Layer 7 of a small transformer language model trained on English Wikipedia (12 layers, counted from 0, width 128). Numbers have three digits each and are written without spaces.
A neuron adds its activation times its output weights to the MLP's output. To switch it off is to set its activation to zero at one token and run the rest of the model.

Output weights of the MLP neurons that the questions are about. A number n stands for (n - 500) times 0.00048.
n50: 435695333562433356725757778668555376449587775651526594509513260410496453389604500342451731392731470655423255219487481661548459430712776504553394619463613393577573458598474793354559543206632390442319549593269346593530401370462329131324411349599651551513522566466756467439714513553564239500364692400668388341360589219373333671512495472599719473413445611422564496500354861554607273615337
n166: 253635590520325547613384336431521421594417525473451546572587524376565268397569614449544617573528500585573393448596584339451379323614578510309555442563437661480189484438553589534578496282436461465381559429541446475665601506351425527329528365513612526617449572725280407526382441466702407667611490553678497581393500558483444438478580489576576414544308763602378615330594563753411724451489
n208: 609304375384382382596590387506634625366244482579564574642475437479606392459517470746603500422593354497621427548324451569516557477688599460645483607556610316626403530456352639347500445347597560658477348367528280330486490631507590289535322613809541442500719484274471267473537432634500551652364611599571612361563617379461426548587403351344454557471706555384547563564402605523651421534371
n225: 675460553619683561493183391630522521452456489523528573581191486452489699574475372632566423535559451568680297533500737489559375493662189538628572462537348489469652411462585598654328596546475255459534404428692168460486413596510606500536369599591553497496656660531480477317486322275656348607529656581477530537287555611540335322586363560546386504466323451742496446222543520422457504458693
n228: 457533511506142451359454579531345729416474729892399132281555500438478489886382267500627459705641430347956252735474375243590342861601186489440705495603658394800170326591075935676886701401418474209400352884483500500425680399489429506456762526661409634495272510574323518419399297361574576680325468457607448469205700325511231434694477569717772472319484633592761494356208469636300587415549
n261: 465619464592481673633368614412504596690691273461462523617141516362291492364636580384551470418533166229297717500508676616453524519519491450382549477515535556380533188327661489556626718480512435755337713128520616365519578555454460444697602466716465569539588555564529546473384550472565449492443711773441567551584420336443474573202410376479374362608512479570566348508699422903444539369504
n266: 591721452460604399530472449308601457318421596500449616572639571532402153516569513425553459171573733369369559657643495642411428558249325449684377386425840406690300868243609528632640495540416296542424533247527379504608421618713761487500645664380513599671634590669496312457783444562726422776505662578492446059568564223314467459426432509231475201463624412385277678461496492529558439509584
n293: 629587541650363693439504468542586620583621681545279304437429296327592476426585309395355554545587589396254738594465410483526445457600332276159583333395484542452660516656611620545516354430281405351547343255859656333581724519249523538767424532331694488681500488721637452289608552454304349352751472553527519443806548285644409675554649478323314593356524509547649546552438508543525709340486
n295: 792466312195651559550469416633469737512425719416431647612717441388543426595463476421628204698543418439573419488516874487385530425476555447651516637385883457336597460394450837386723716668723342440328383379309683396599480457350352517353392588463718348282555445613605406244422533768618309429331455682606429461690561569357380442395548680235571431488557349465335708590454488540483604374354
n353: 431602745412313478439729584321372479433421674377474491527405398711660513397384593500650694591504599721356378380345476651403599599593592521478593437413517594616362268675670356518280489973518403504835451529371600589586484415542260811237786752479319821518478615424658261392350744380483327378464585431235293748508614644419411443394486239411447626438666454344459451402606347358447504547717
n393: 578420558430366524337478467532313530503487561453634416281500646327325487456456537376561461371344395500340517588444399496437532562370489470675417483363541321419446404433579469414314601745393593457645516646531399373473487532657695434552703365524659547397454581787293552670584409535500776342688252544683595628437556457642656414641450536566523582588373547590486566440500598247689606450484
n399: 530650363492576648387627383450655296408363214521619526578758512305477552524365610655765396313518414421488632483467711456392649389596345456473493533478534609798722247574587528477823635409416434623427596522670514338519318556334373608306458853578668459439585553449525398346363444373448421587229493541504309624515544415359528528642733492614443480568655697548421588456546428464288367404389
n427: 414089351331399489824253529585416444500435520562500567567588461375721842448496515529433410429475459689567695392485234572518449593578513300310471529338504313575496518686496647519415640260458559395533532606322641496511618662301507434759500332545320265283418429500511618421545448647444609629508608523411381500518555434516486369741385680291590575435578476719615407545373525558728424641620
n446: 595543504536571461344702394570474483403503519584577444449273308331493664649489614368503574377292496390224610317445496313346570423632575507375514479524685694651457497399225533644569522443475220316534457376627429388493540487500510739500530459556722490450230480617622645422493524449667411489452594451523605580403538462685563444500515871684376592537754356354422536413532659572438539437802
n453: 517224445657544340479614391504606714455584337435508266491615526474436303511434728600531643301442579416682508277625445474678799464390412541542597776707475754500629305455458515559634479428437451568407610468628644430471654664247316585496392355426442731332663362314333581309516471385582417521457615454406548535208898647665703590716316443739559643345561433328312534644297639645299311590324
n481: 592745343552573721529673696195580575562343424454446529251641470526050845542680393565417512454421128469697270481463361411457583536372523529326488553548386474425421631425835407248364615568731603451643536582383512417248468468496662539530512284550504521330587508525563286760799325349401386377399517504595351401418713541583433500496456415509400702536459347629867513703590432589664267343514

Each question names a token from some text and the token that comes next. It shows the activations a of the neurons there, in the order above. A number n stands for (n - 500) times 0.0047.

Then comes g, the gradient of the next token's log-probability with respect to the MLP's output, scaled to length 1. A neuron's effect is roughly proportional to its activation times (output weights . g). A number n stands for (n - 500) times 0.00077.

"her", then "ents"
a: 465478529482493478481478500497478465493496490464
g: 579413514502420530675284737543489491564414389426322426460507701467497478623532440508464519444799392590399456548406514462474606412571448411739353234517482563520314398447432502494491572667578678547514594639327486439498581220706465696296377566679476495606372565325374562526547341388480576434472497324654552776374566405650608692545616490695598532424267388453541430624473567331517347401665
Which neuron, switched off, lowers the next token's probability most? n293

"elf", then "-"
a: 465464675478505483500497467493485475485485470464
g: 558524476423674524386516538372599439464431593598463455470687267428431526367640406686343616541512488588694475620433404599168422558518609596361452713400430308543527453646611500424383577459612531513528429542432388629445338473534224451605784399512522400358553593386344512632636254549455540565592308490453493312509465575364482522599423630376755813580256680498529478486448503567722580513423
Which neuron, switched off, lowers the next token's probability most? n208

"33", then " 35"
a: 495464464485496497465465490481467467467516471498
g: 413717408611513629379533569557627462291595567421775493615506807580444552387342547454424426649463609492648414454618648329517508409646428378514621489616611489444464557590542381375515725359404637520344332521649747663417507652300360396334523672255319399630517574476408469666654487369570572400679440452436409395598494425182610495498554344531504558567605417497495325379464389540375425500526
Which neuron, switched off, raises the next token's probability most? n399

"est", then "\n"
a: 503467464469482695465482465478499464496488492464
g: 463559325218609629691611439481610489526448347504415360522583748428594625324694440515330433479371665546368608616282511500525574488392600429372550400377356652678400325449358499574423679349567395518401618359705642696532540668395550344557740625646312496643430607646549449605433520294645537623604629383500397400412406437526420491418731468441531473468543452407526345473541613426597581293424
Which neuron, switched off, lowers the next token's probability most? n261

"cher", then "s"
a: 494598478464500499484467466478710490488472470477
g: 669510514449482532706425537464658597639258539257551610557579665447459629525679502433575637666571311539391550480288537578718540436333576585686495561371372403539354363291555505642674560576554615439734450531203363470453561563650457389543592497615555454379514385349461668597540402700284367297576384536454495490584286317440681293508409420567498626611346486475478483417489500393623471333568
Which neuron, switched off, lowers the next token's probability most? n393

"d", then "itions"
a: 472484472479492684477483494497487488500498469465
g: 763597385507336526415312667380383398755702417380350366616561591239435274481620509605571416500741477459521500523502614510589623405427369682573529636435657509482381429324532380728489704360408434453425505463334232458502536581411616670590439612374403548470401410441570610678520553582450488406749456543352309347489307648523505701695663524509417447536472588478593448586386535447588520493425
Which neuron, switched off, lowers the next token's probability most? n261

"row", then "'s"
a: 509470467469478466500498494464495464477497483484
g: 281576652339292589325722645410478455222597574506530593326488388635442372417590454411601418473528672581362400716460470562539517662354357463381577608465584582483556450477599389389483311553623633601479659349639489527634317490549618408325453569438285667779498515453341504558457582403521579371644470576315407443544458564641564501418589385709450397490576437531795489529419284621669361450631
Which neuron, switched off, raises the next token's probability most? n353

" a", then " N"
a: 631647688489476464495485489465512467496465488464
g: 452451373523583640491407361546623411469456617587502523605623525551338229401288380538562477396471360483398399502687844481383382476563474447573514852570488546602432469531613619408623589378481369464329516600507261475376376545640514468521406603563328725677524537336531412460729503584262480772356513665562529410363309552609432592506458525627664362500520577640547421465337449303597448669534
Which two neurons, each switched off alone, lower its probability most, in order? n208, n50

"b", then "ury"
a: 485464528488494466478494494500464498476492523467
g: 504287721493575696501338579562255703420494596611441705344734553516410345447387449629666562494493381560429450287289584495688533650469508423434453514167624475539480547514749309517629453627419499656614495504518557598506354509505497600569457347453403423505450435503323573455558580491542371533385538406625431334772613385488332246535341479350388494578656575451559629752475532400475551650489
Which neuron, switched off, lowers the next token's probability most? n166

"\n", then "|---|---|---|---"
a: 466464496589497481496545474497647471486591492466
g: 514492327481415538433484192637383744482438388419469632553517345441581435597448629165568486663542583563494485434397155478636447510553488655650449505562344613452560464396421613527532488486550523500377403623360587402454578449427656880677409579587595503370536281553415404491437606543361548446579768540526351849430591584622594558628434413479292528408552466452588543644536490355396420376522
Which two neurons, each switched off alone, lower its probability most, in order? n446, n50

"ik", then "h"
a: 464483540465500500490494486498477464687470480500
g: 625342535407493472350448664199532603242524478410531654526674774596383476723394718597509442443587419225615484469625415650358476596599694546543515477464592630569340416443608621474405373327530526521304613704619506605470446421377409494698493332433264424409534397679359498512506615454496548535509279400496620469316763553469484526668383482440508401332530378550508532658527680400492612507480
Which neuron, switched off, lowers the next token's probability most? n427

" and", then " sc"
a: 498464474479486500487489491464631494468571466500
g: 448641378573545398523171626201522611513817563481463520354400326474610728319652666584532463413736345248553382466444368558549451511682574679459600316668522479511521578460531630532470524523367426353648600378480692554537760423379397659357435534477673362440600518491638570593474540539485382506345444333484482421341559395463510222498522743473478492447603463455466568549649482522387559542457
Which neuron, switched off, raises the next token's probability most? n393

"age", then " of"
a: 469487464630483492500466470467464486479476474471
g: 631386656626566648439477590531530334293435566585477531686581599447456276386442531342633352486334432508255552499791421305384513605388405493542322564221242391513540522411396503613447498303502528547420494591690434521421693437660601662673592507616674414551620513531360447508428422481545518570635721319569728454519533450612480512331541509486475729699460536638461285380516529392423580323569
Which neuron, switched off, lowers the next token's probability most? n225

" ", then "ib"
a: 495470468472464482476483466499514485464515495497
g: 434535368601477429554655577527343397477509490469471376554463457289483438483378669646342460350400727498378310444567486566377288569557614624599635553657536492596680444508613532680371443477465420602448482437492462414399462554706749479656361630460373653692435439489399708430386512507488415347658360676414653462495293772527739671569497290557484544506507218428702342439462447327372478633605
Which two neurons, each switched off alone, lower its probability most, in order? n295, n228

"view", then "ed"
a: 468517467473497663500493615472464467496468478467
g: 562318481605553579497459369610329307451681779628380558354463209514459430487346572672488490568540574455589487621707384561408405306655443649254447513325516572395544464588387342420336466455268509429211677576500605539554615449345609266519374318522553577532495542619673608413454379477656617585429404432415563647571630423633365596670521630665537451488578670603528398389680586576474411496473
Which neuron, switched off, raises the next token's probability most? n295

"r", then "ad"
a: 466465468505522470468468466492508493474486464467
g: 313381535544440406375407609335622669402335024623505703447551710413390342466581340621536672645430367564364616495558508597610342653430456510439269493295563523386502516399585522487349437447587425472360442451447507561493537561287377579412490666528523523553487513427492466470392515536715732538483430632554491516416508308533628701496506455689469687775618447445565510488696489551569435435749
Which neuron, switched off, raises the next token's probability most? n261

" Bar", then "z"
a: 494485464496499469597469495492465540466477492518
g: 331347409716537434479483599422221506415563558447719255535543609467439509713459603526552367607397661356579496471445426533548533480688656481692366427394603460338544330468551737408404227721605405547541437554464358451286560596317685378420515368591503512437347615418571636436605426498538529641387426470473488690474378567498612527617467546584285547362661631377518775426793461512412522423506
Which neuron, switched off, raises the next token's probability most? n266

" in", then " A"
a: 465490532489500470483465499468470465498473464469
g: 586412431449681481501533298569458405513469361368632494650686686509355343537277361519493549478493539483389249551610518524375518441488516373507672530757399415687543412607565631570412654554557373373403580750344400662581380610456248523581474523541211671415485622459449605311538464547347646569389428570529638531361229507526397500511440555383686404703405328487699610465601632519713436503553
Which neuron, switched off, lowers the next token's probability most? n293

"u", then "ham"
a: 499466585465500475519493495490495489639497465500
g: 422316638547497515674413349419530435416420499664846611385799526519485659593519513505420704348578503553584498573622416703719532576452550526654590613554356531481336468588742423410446645607617462542404498539303303476412300407650463464555379479629372459404519403476239668383556399458678446373507487307590550433473690598489296442400328318291490454665572358360502518542385537582455614559478
Which two neurons, each switched off alone, lower its probability most, in order? n427, n208

" Co", then "ast"
a: 498479467496496500497496499493465496464481486495
g: 522616676354577429639763374562513210462197554668487526495453572400336499473408459465440558527259504570497594485478539380427549506165583629619463571509582552481536548689527520423551435387375540590678510508565571542423671440481521403378484439508613544415273493305500692639485318616695394437656385454416305636659515207708513447563595713657601424583298342458464409524633483404488646462535
Which neuron, switched off, raises the next token's probability most? n393

"play", then " or"
a: 464587469503476465500499692536474561500470492466
g: 485418439523489651490717504553556573405553246549578502656619592588443468454514414598375353555729284496640417471464686358423423405452466401507515513575542394591392455500593695457512439238676470670370492448526330464542425447519341614500699566462574672683560394477803345197395410345510404525578520456692398379586554695534417527536535585550224579453646288557643589639312251583575505471398
Which two neurons, each switched off alone, lower its probability most, in order? n295, n399

"as", then "n"
a: 580545625465497499464469496499485485648485472499
g: 545687597515445458526560376583613586506473482396687470594425532570638446323735559353673442593525402628422434470359627434465577448673517390598359646609400524258638476319489562828328533441441571557594668524321277527526410534522470405282597621640547597710463328311541410610389466545567598477464520754384432296352564540593440352512682325600397227405504662532582570584374338416410439501435
Which neuron, switched off, lowers the next token's probability most? n208

" dist", then "in"
a: 566467464471480464467489499465472666499464466487
g: 274525659424541216475612595585339459522506584447330367425628707669374602468483374517618562473560623506316507655592458291252379489564610533574689497351662502287501511592483515452653489724364472386408545441620427349720676494477634525527578273338693528603456581420390481483365360368376425692334487491458346542517404509685709697464637590528676550457492338416422491536405476695484563418534
Which neuron, switched off, lowers the next token's probability most? n208

"h", then "ro"
a: 466464617465499490464486490496499467735472466495
g: 392594439424369624341387574524512661391347666358566506442479561372551352365567376544305600560473424573505632410255666642522607519604491561343341493543524527221605644575610384463491490483482333630659542537585264446531293499403456626518516470442617547490499491409605396636545535432467496513578388579293457341476744699690565466493493324662406385391353816585718510697558294380518733521607
Which neuron, switched off, raises the next token's probability most? n427

"olog", then "ically"
a: 474465465471499493481469590487470464464464469494
g: 709456721414466627457507249494519555600514550359344647531633491560518422410536563481443423592488508501677283432546423637372467513254739499447552671300380260543462458491517403478426604436768441452448494452471337554682464564469451544500463420604488588313514573357555473232758399604613549509546545545605425419743516337362422623767627287505377326505491506740600710421382375579581559392519
Which two neurons, each switched off alone, lower its probability most, in order? n295, n446

"ar", then "es"
a: 499480485464499500652464500486706474500496496464
g: 626698560430368284518338603357549568615636338384689558520544401333512517567746507296521482580515539549355529492398606484500532524390514682366271405299380368450474449448611606485507406626254544424476467590556474498425458629584709582687358621490462499291408486475413500326431576744506443544458544379474513502691659373479370591853626384401581245493516353637708580503647370629487504465649
Which two neurons, each switched off alone, lower its probability most, in order? n266, n393

"u", then "ation"
a: 475465542510478471467498477495470470484479473472
g: 490510259574618396472499489381447582396507668684425477441562581443461515416576563433669606402593526599339540682448479542440509424661665440406376671842432623519856442509442324387393524561254430574420344425582711517565753387465510521475468639369353280573370465568405334661404728376353456636422408542392517572361446601609619232583458495474451625610506458589575439476703473512487554331373
Which neuron, switched off, lowers the next token's probability most? n266

" D", then "et"
a: 465464475490498465474493480500487466481493466479
g: 586536550463763485656303370497546690405522472556456611468594613734587415319524598624349406540366395524363695499492414288588643590694418559536500312418495425338443729415460385444482438512284363455414447571553561520252551380282659629541491472455526463522353330522480629677436581284583547565465584474216754324630532360653644392628460587678432433568430522626431485690622409393502548586470
Which neuron, switched off, lowers the next token's probability most? n50

" w", then "ood"
a: 465471464464480465497496500484491489499508497480
g: 504498400527608756357605415510554377610668327440608420435527747515573445467403683560360421593516483521516553503295454504375340469512337669380483674470670550486504658327491528562320547558661492738579676693479453615324562459686517624509546454427688422286589305111487515372495428603527501334498487728416555330524294290490542514426474387519517384528530611628349565365513377717502543519555
Which neuron, switched off, lowers the next token's probability most? n50

" back", then " to"
a: 464668481519481493500499469464464469491492498465
g: 416301723501489676453493551603578400460627502411509479329529438562532521530437357667335578583597334604441467723580221387561469428348332344527506492451615600643556672504493381707287528518490586570625466632402306352416666489750502473504522421660347591448379491259366579558483468393524410584690578473308527697377442650573444391553525519563595383380398542894553428348510305632580467561515
Which neuron, switched off, lowers the next token's probability most? n295

" V", then "ale"
a: 489473483483474494484481499500570484469464486471
g: 504493464464485583370571540553524415404482347494451615650466648477566447522231575289331300457507547617567511639355686430577674552370412603587462553477610671524566530576288527407547483524478365514460443547575633533367682333407683311586353461804776487472340409414348595483360390316387552504398642413658419592687412259501428419354505624667636437606583516726503366401593569468387774417570
Which neuron, switched off, lowers the next token's probability most? n481

"m", then "ost"
a: 701467665496477583469470500499499488471475488464
g: 348312674451626582429509534429611657441459579390385817557624452517624537530566655459543526659589479608445373400440634561668478474286454471477597463443462455524248548555740594649419503628403594615669467587379637595498458267348513420379453400392355368171465500407548672478412429544622435392450708332365331556667570338650418476424392379551455531635561768568452288557532472577678327488484
Which neuron, switched off, lowers the next token's probability most? n50

" M", then "ap"
a: 478497466464499467494465498490464466498479488469
g: 550481502531430575367574679380498440524401670344314335337473591248495363626279466812666512349355495354394550595553402636565566624535410536405590473520465516581683510523454386481370569432231449432522539157532593486379530258469684472609490619696477468667445541582640457477585641346452398373538369621528493413686476513523433590576647678601456347657441465449460761648463599509292571540620
Which neuron, switched off, raises the next token's probability most? n293

" he", then "ct"
a: 481468464472496498480468467469538464474478492469
g: 555375372612542594486674585464412396599399567681562527220457516372652416865691545465561548693555467383261471249566539628480521261631491500432638389266610552502418523585518498381437259443548581397575367539438442519407625479769571637400478476461429504550358705475212502436393612590611649541477511367490492573747491552481497492600357547444519450562575264600425435431460590593501631473243
Which neuron, switched off, lowers the next token's probability most? n399

"ained", then " and"
a: 476487466498476493500466493471464490496489500469
g: 585686594484397544461527277609478387362415394670541548481391595484368551522500597549650265618440336563471590542407517397595510704417410319454644529642592476662555613348431604350659589468370485567393522536709414331628291865514458475320524557436707666759412516445616585347554542353356376367499473508317335248604441484435612578427587625566349503421676427523475578536442328640613563428399
Which neuron, switched off, raises the next token's probability most? n293

" Con", then "fl"
a: 500490464497500465484714486490485499491481492464
g: 536359461536418465455570521393606603679643370569479585498547340627406425688662441669420362415358505321373592404414557547689604564736477609487534529597470224430649279506622594647642461349414505489550698546560431414506462626164647388340383452526495275690663445478341576567343536438555590383492581533475463665531361463446608669452670300491619575307661431582365255448577564609443547376439
Which neuron, switched off, lowers the next token's probability most? n293

"ed", then " As"
a: 464468511500494500483464497497473492493498465499
g: 612321554286717754589530450503463561464592502402364555512576688468493390520249226555459308401459392530396568550542628506689384537684590756607391523541574435581436407577539588509576516396574589658395658504440669523330429352659238584504427527605214559408505513276530544579295455410368535567420451521577731661540299260524516532594601433401657308611537436608558560471548531390570373389499
Which neuron, switched off, lowers the next token's probability most? n293

"p", then "al"
a: 738466774493472485485499500499477467480495473467
g: 708430718710728557469704662435562502442487430463624323588683566596506296539458392540418580443376424398529491301430596592555321563302411532603472411449487446494517634498598616469478347705334515471364450475386514371421637342445664555575496441548450550558508394325722747479502598319387545458446462824508452528561368392495457203449495393487358595740536472443258671445561459350539652593660
Which neuron, switched off, raises the next token's probability most? n50

" his", then " gr"
a: 498494748483576480490471482541607474469473499714
g: 566448539514436708556415616583321789629425441585367486404561312692515629528611504466466389559371502380402587413733475393607597349599611701257461388310694560359506473630511625569449485331399452526543550483458506360350775239257631466560631512448681525617434331478733503578548433322578554517499267389518608551347455516486400456495279654524505652315496453553488522495616349583456676465558
Which neuron, switched off, lowers the next token's probability most? n481

" Tr", then "ust"
a: 494473470469545489491468487486502467464483474464
g: 768599590481499521601528489482283561334655637580541748230442657648438713484459600468488603597539532451588540698315477540597501403551441475445601261535451517718516306307667427465470460448460370321569449714588591560281323294328444728490555440482528530472456570385411564277618442445474437555506619402548443541445618478555297473558441367356540468498694458596523370743352616447717328420464
Which neuron, switched off, lowers the next token's probability most? n228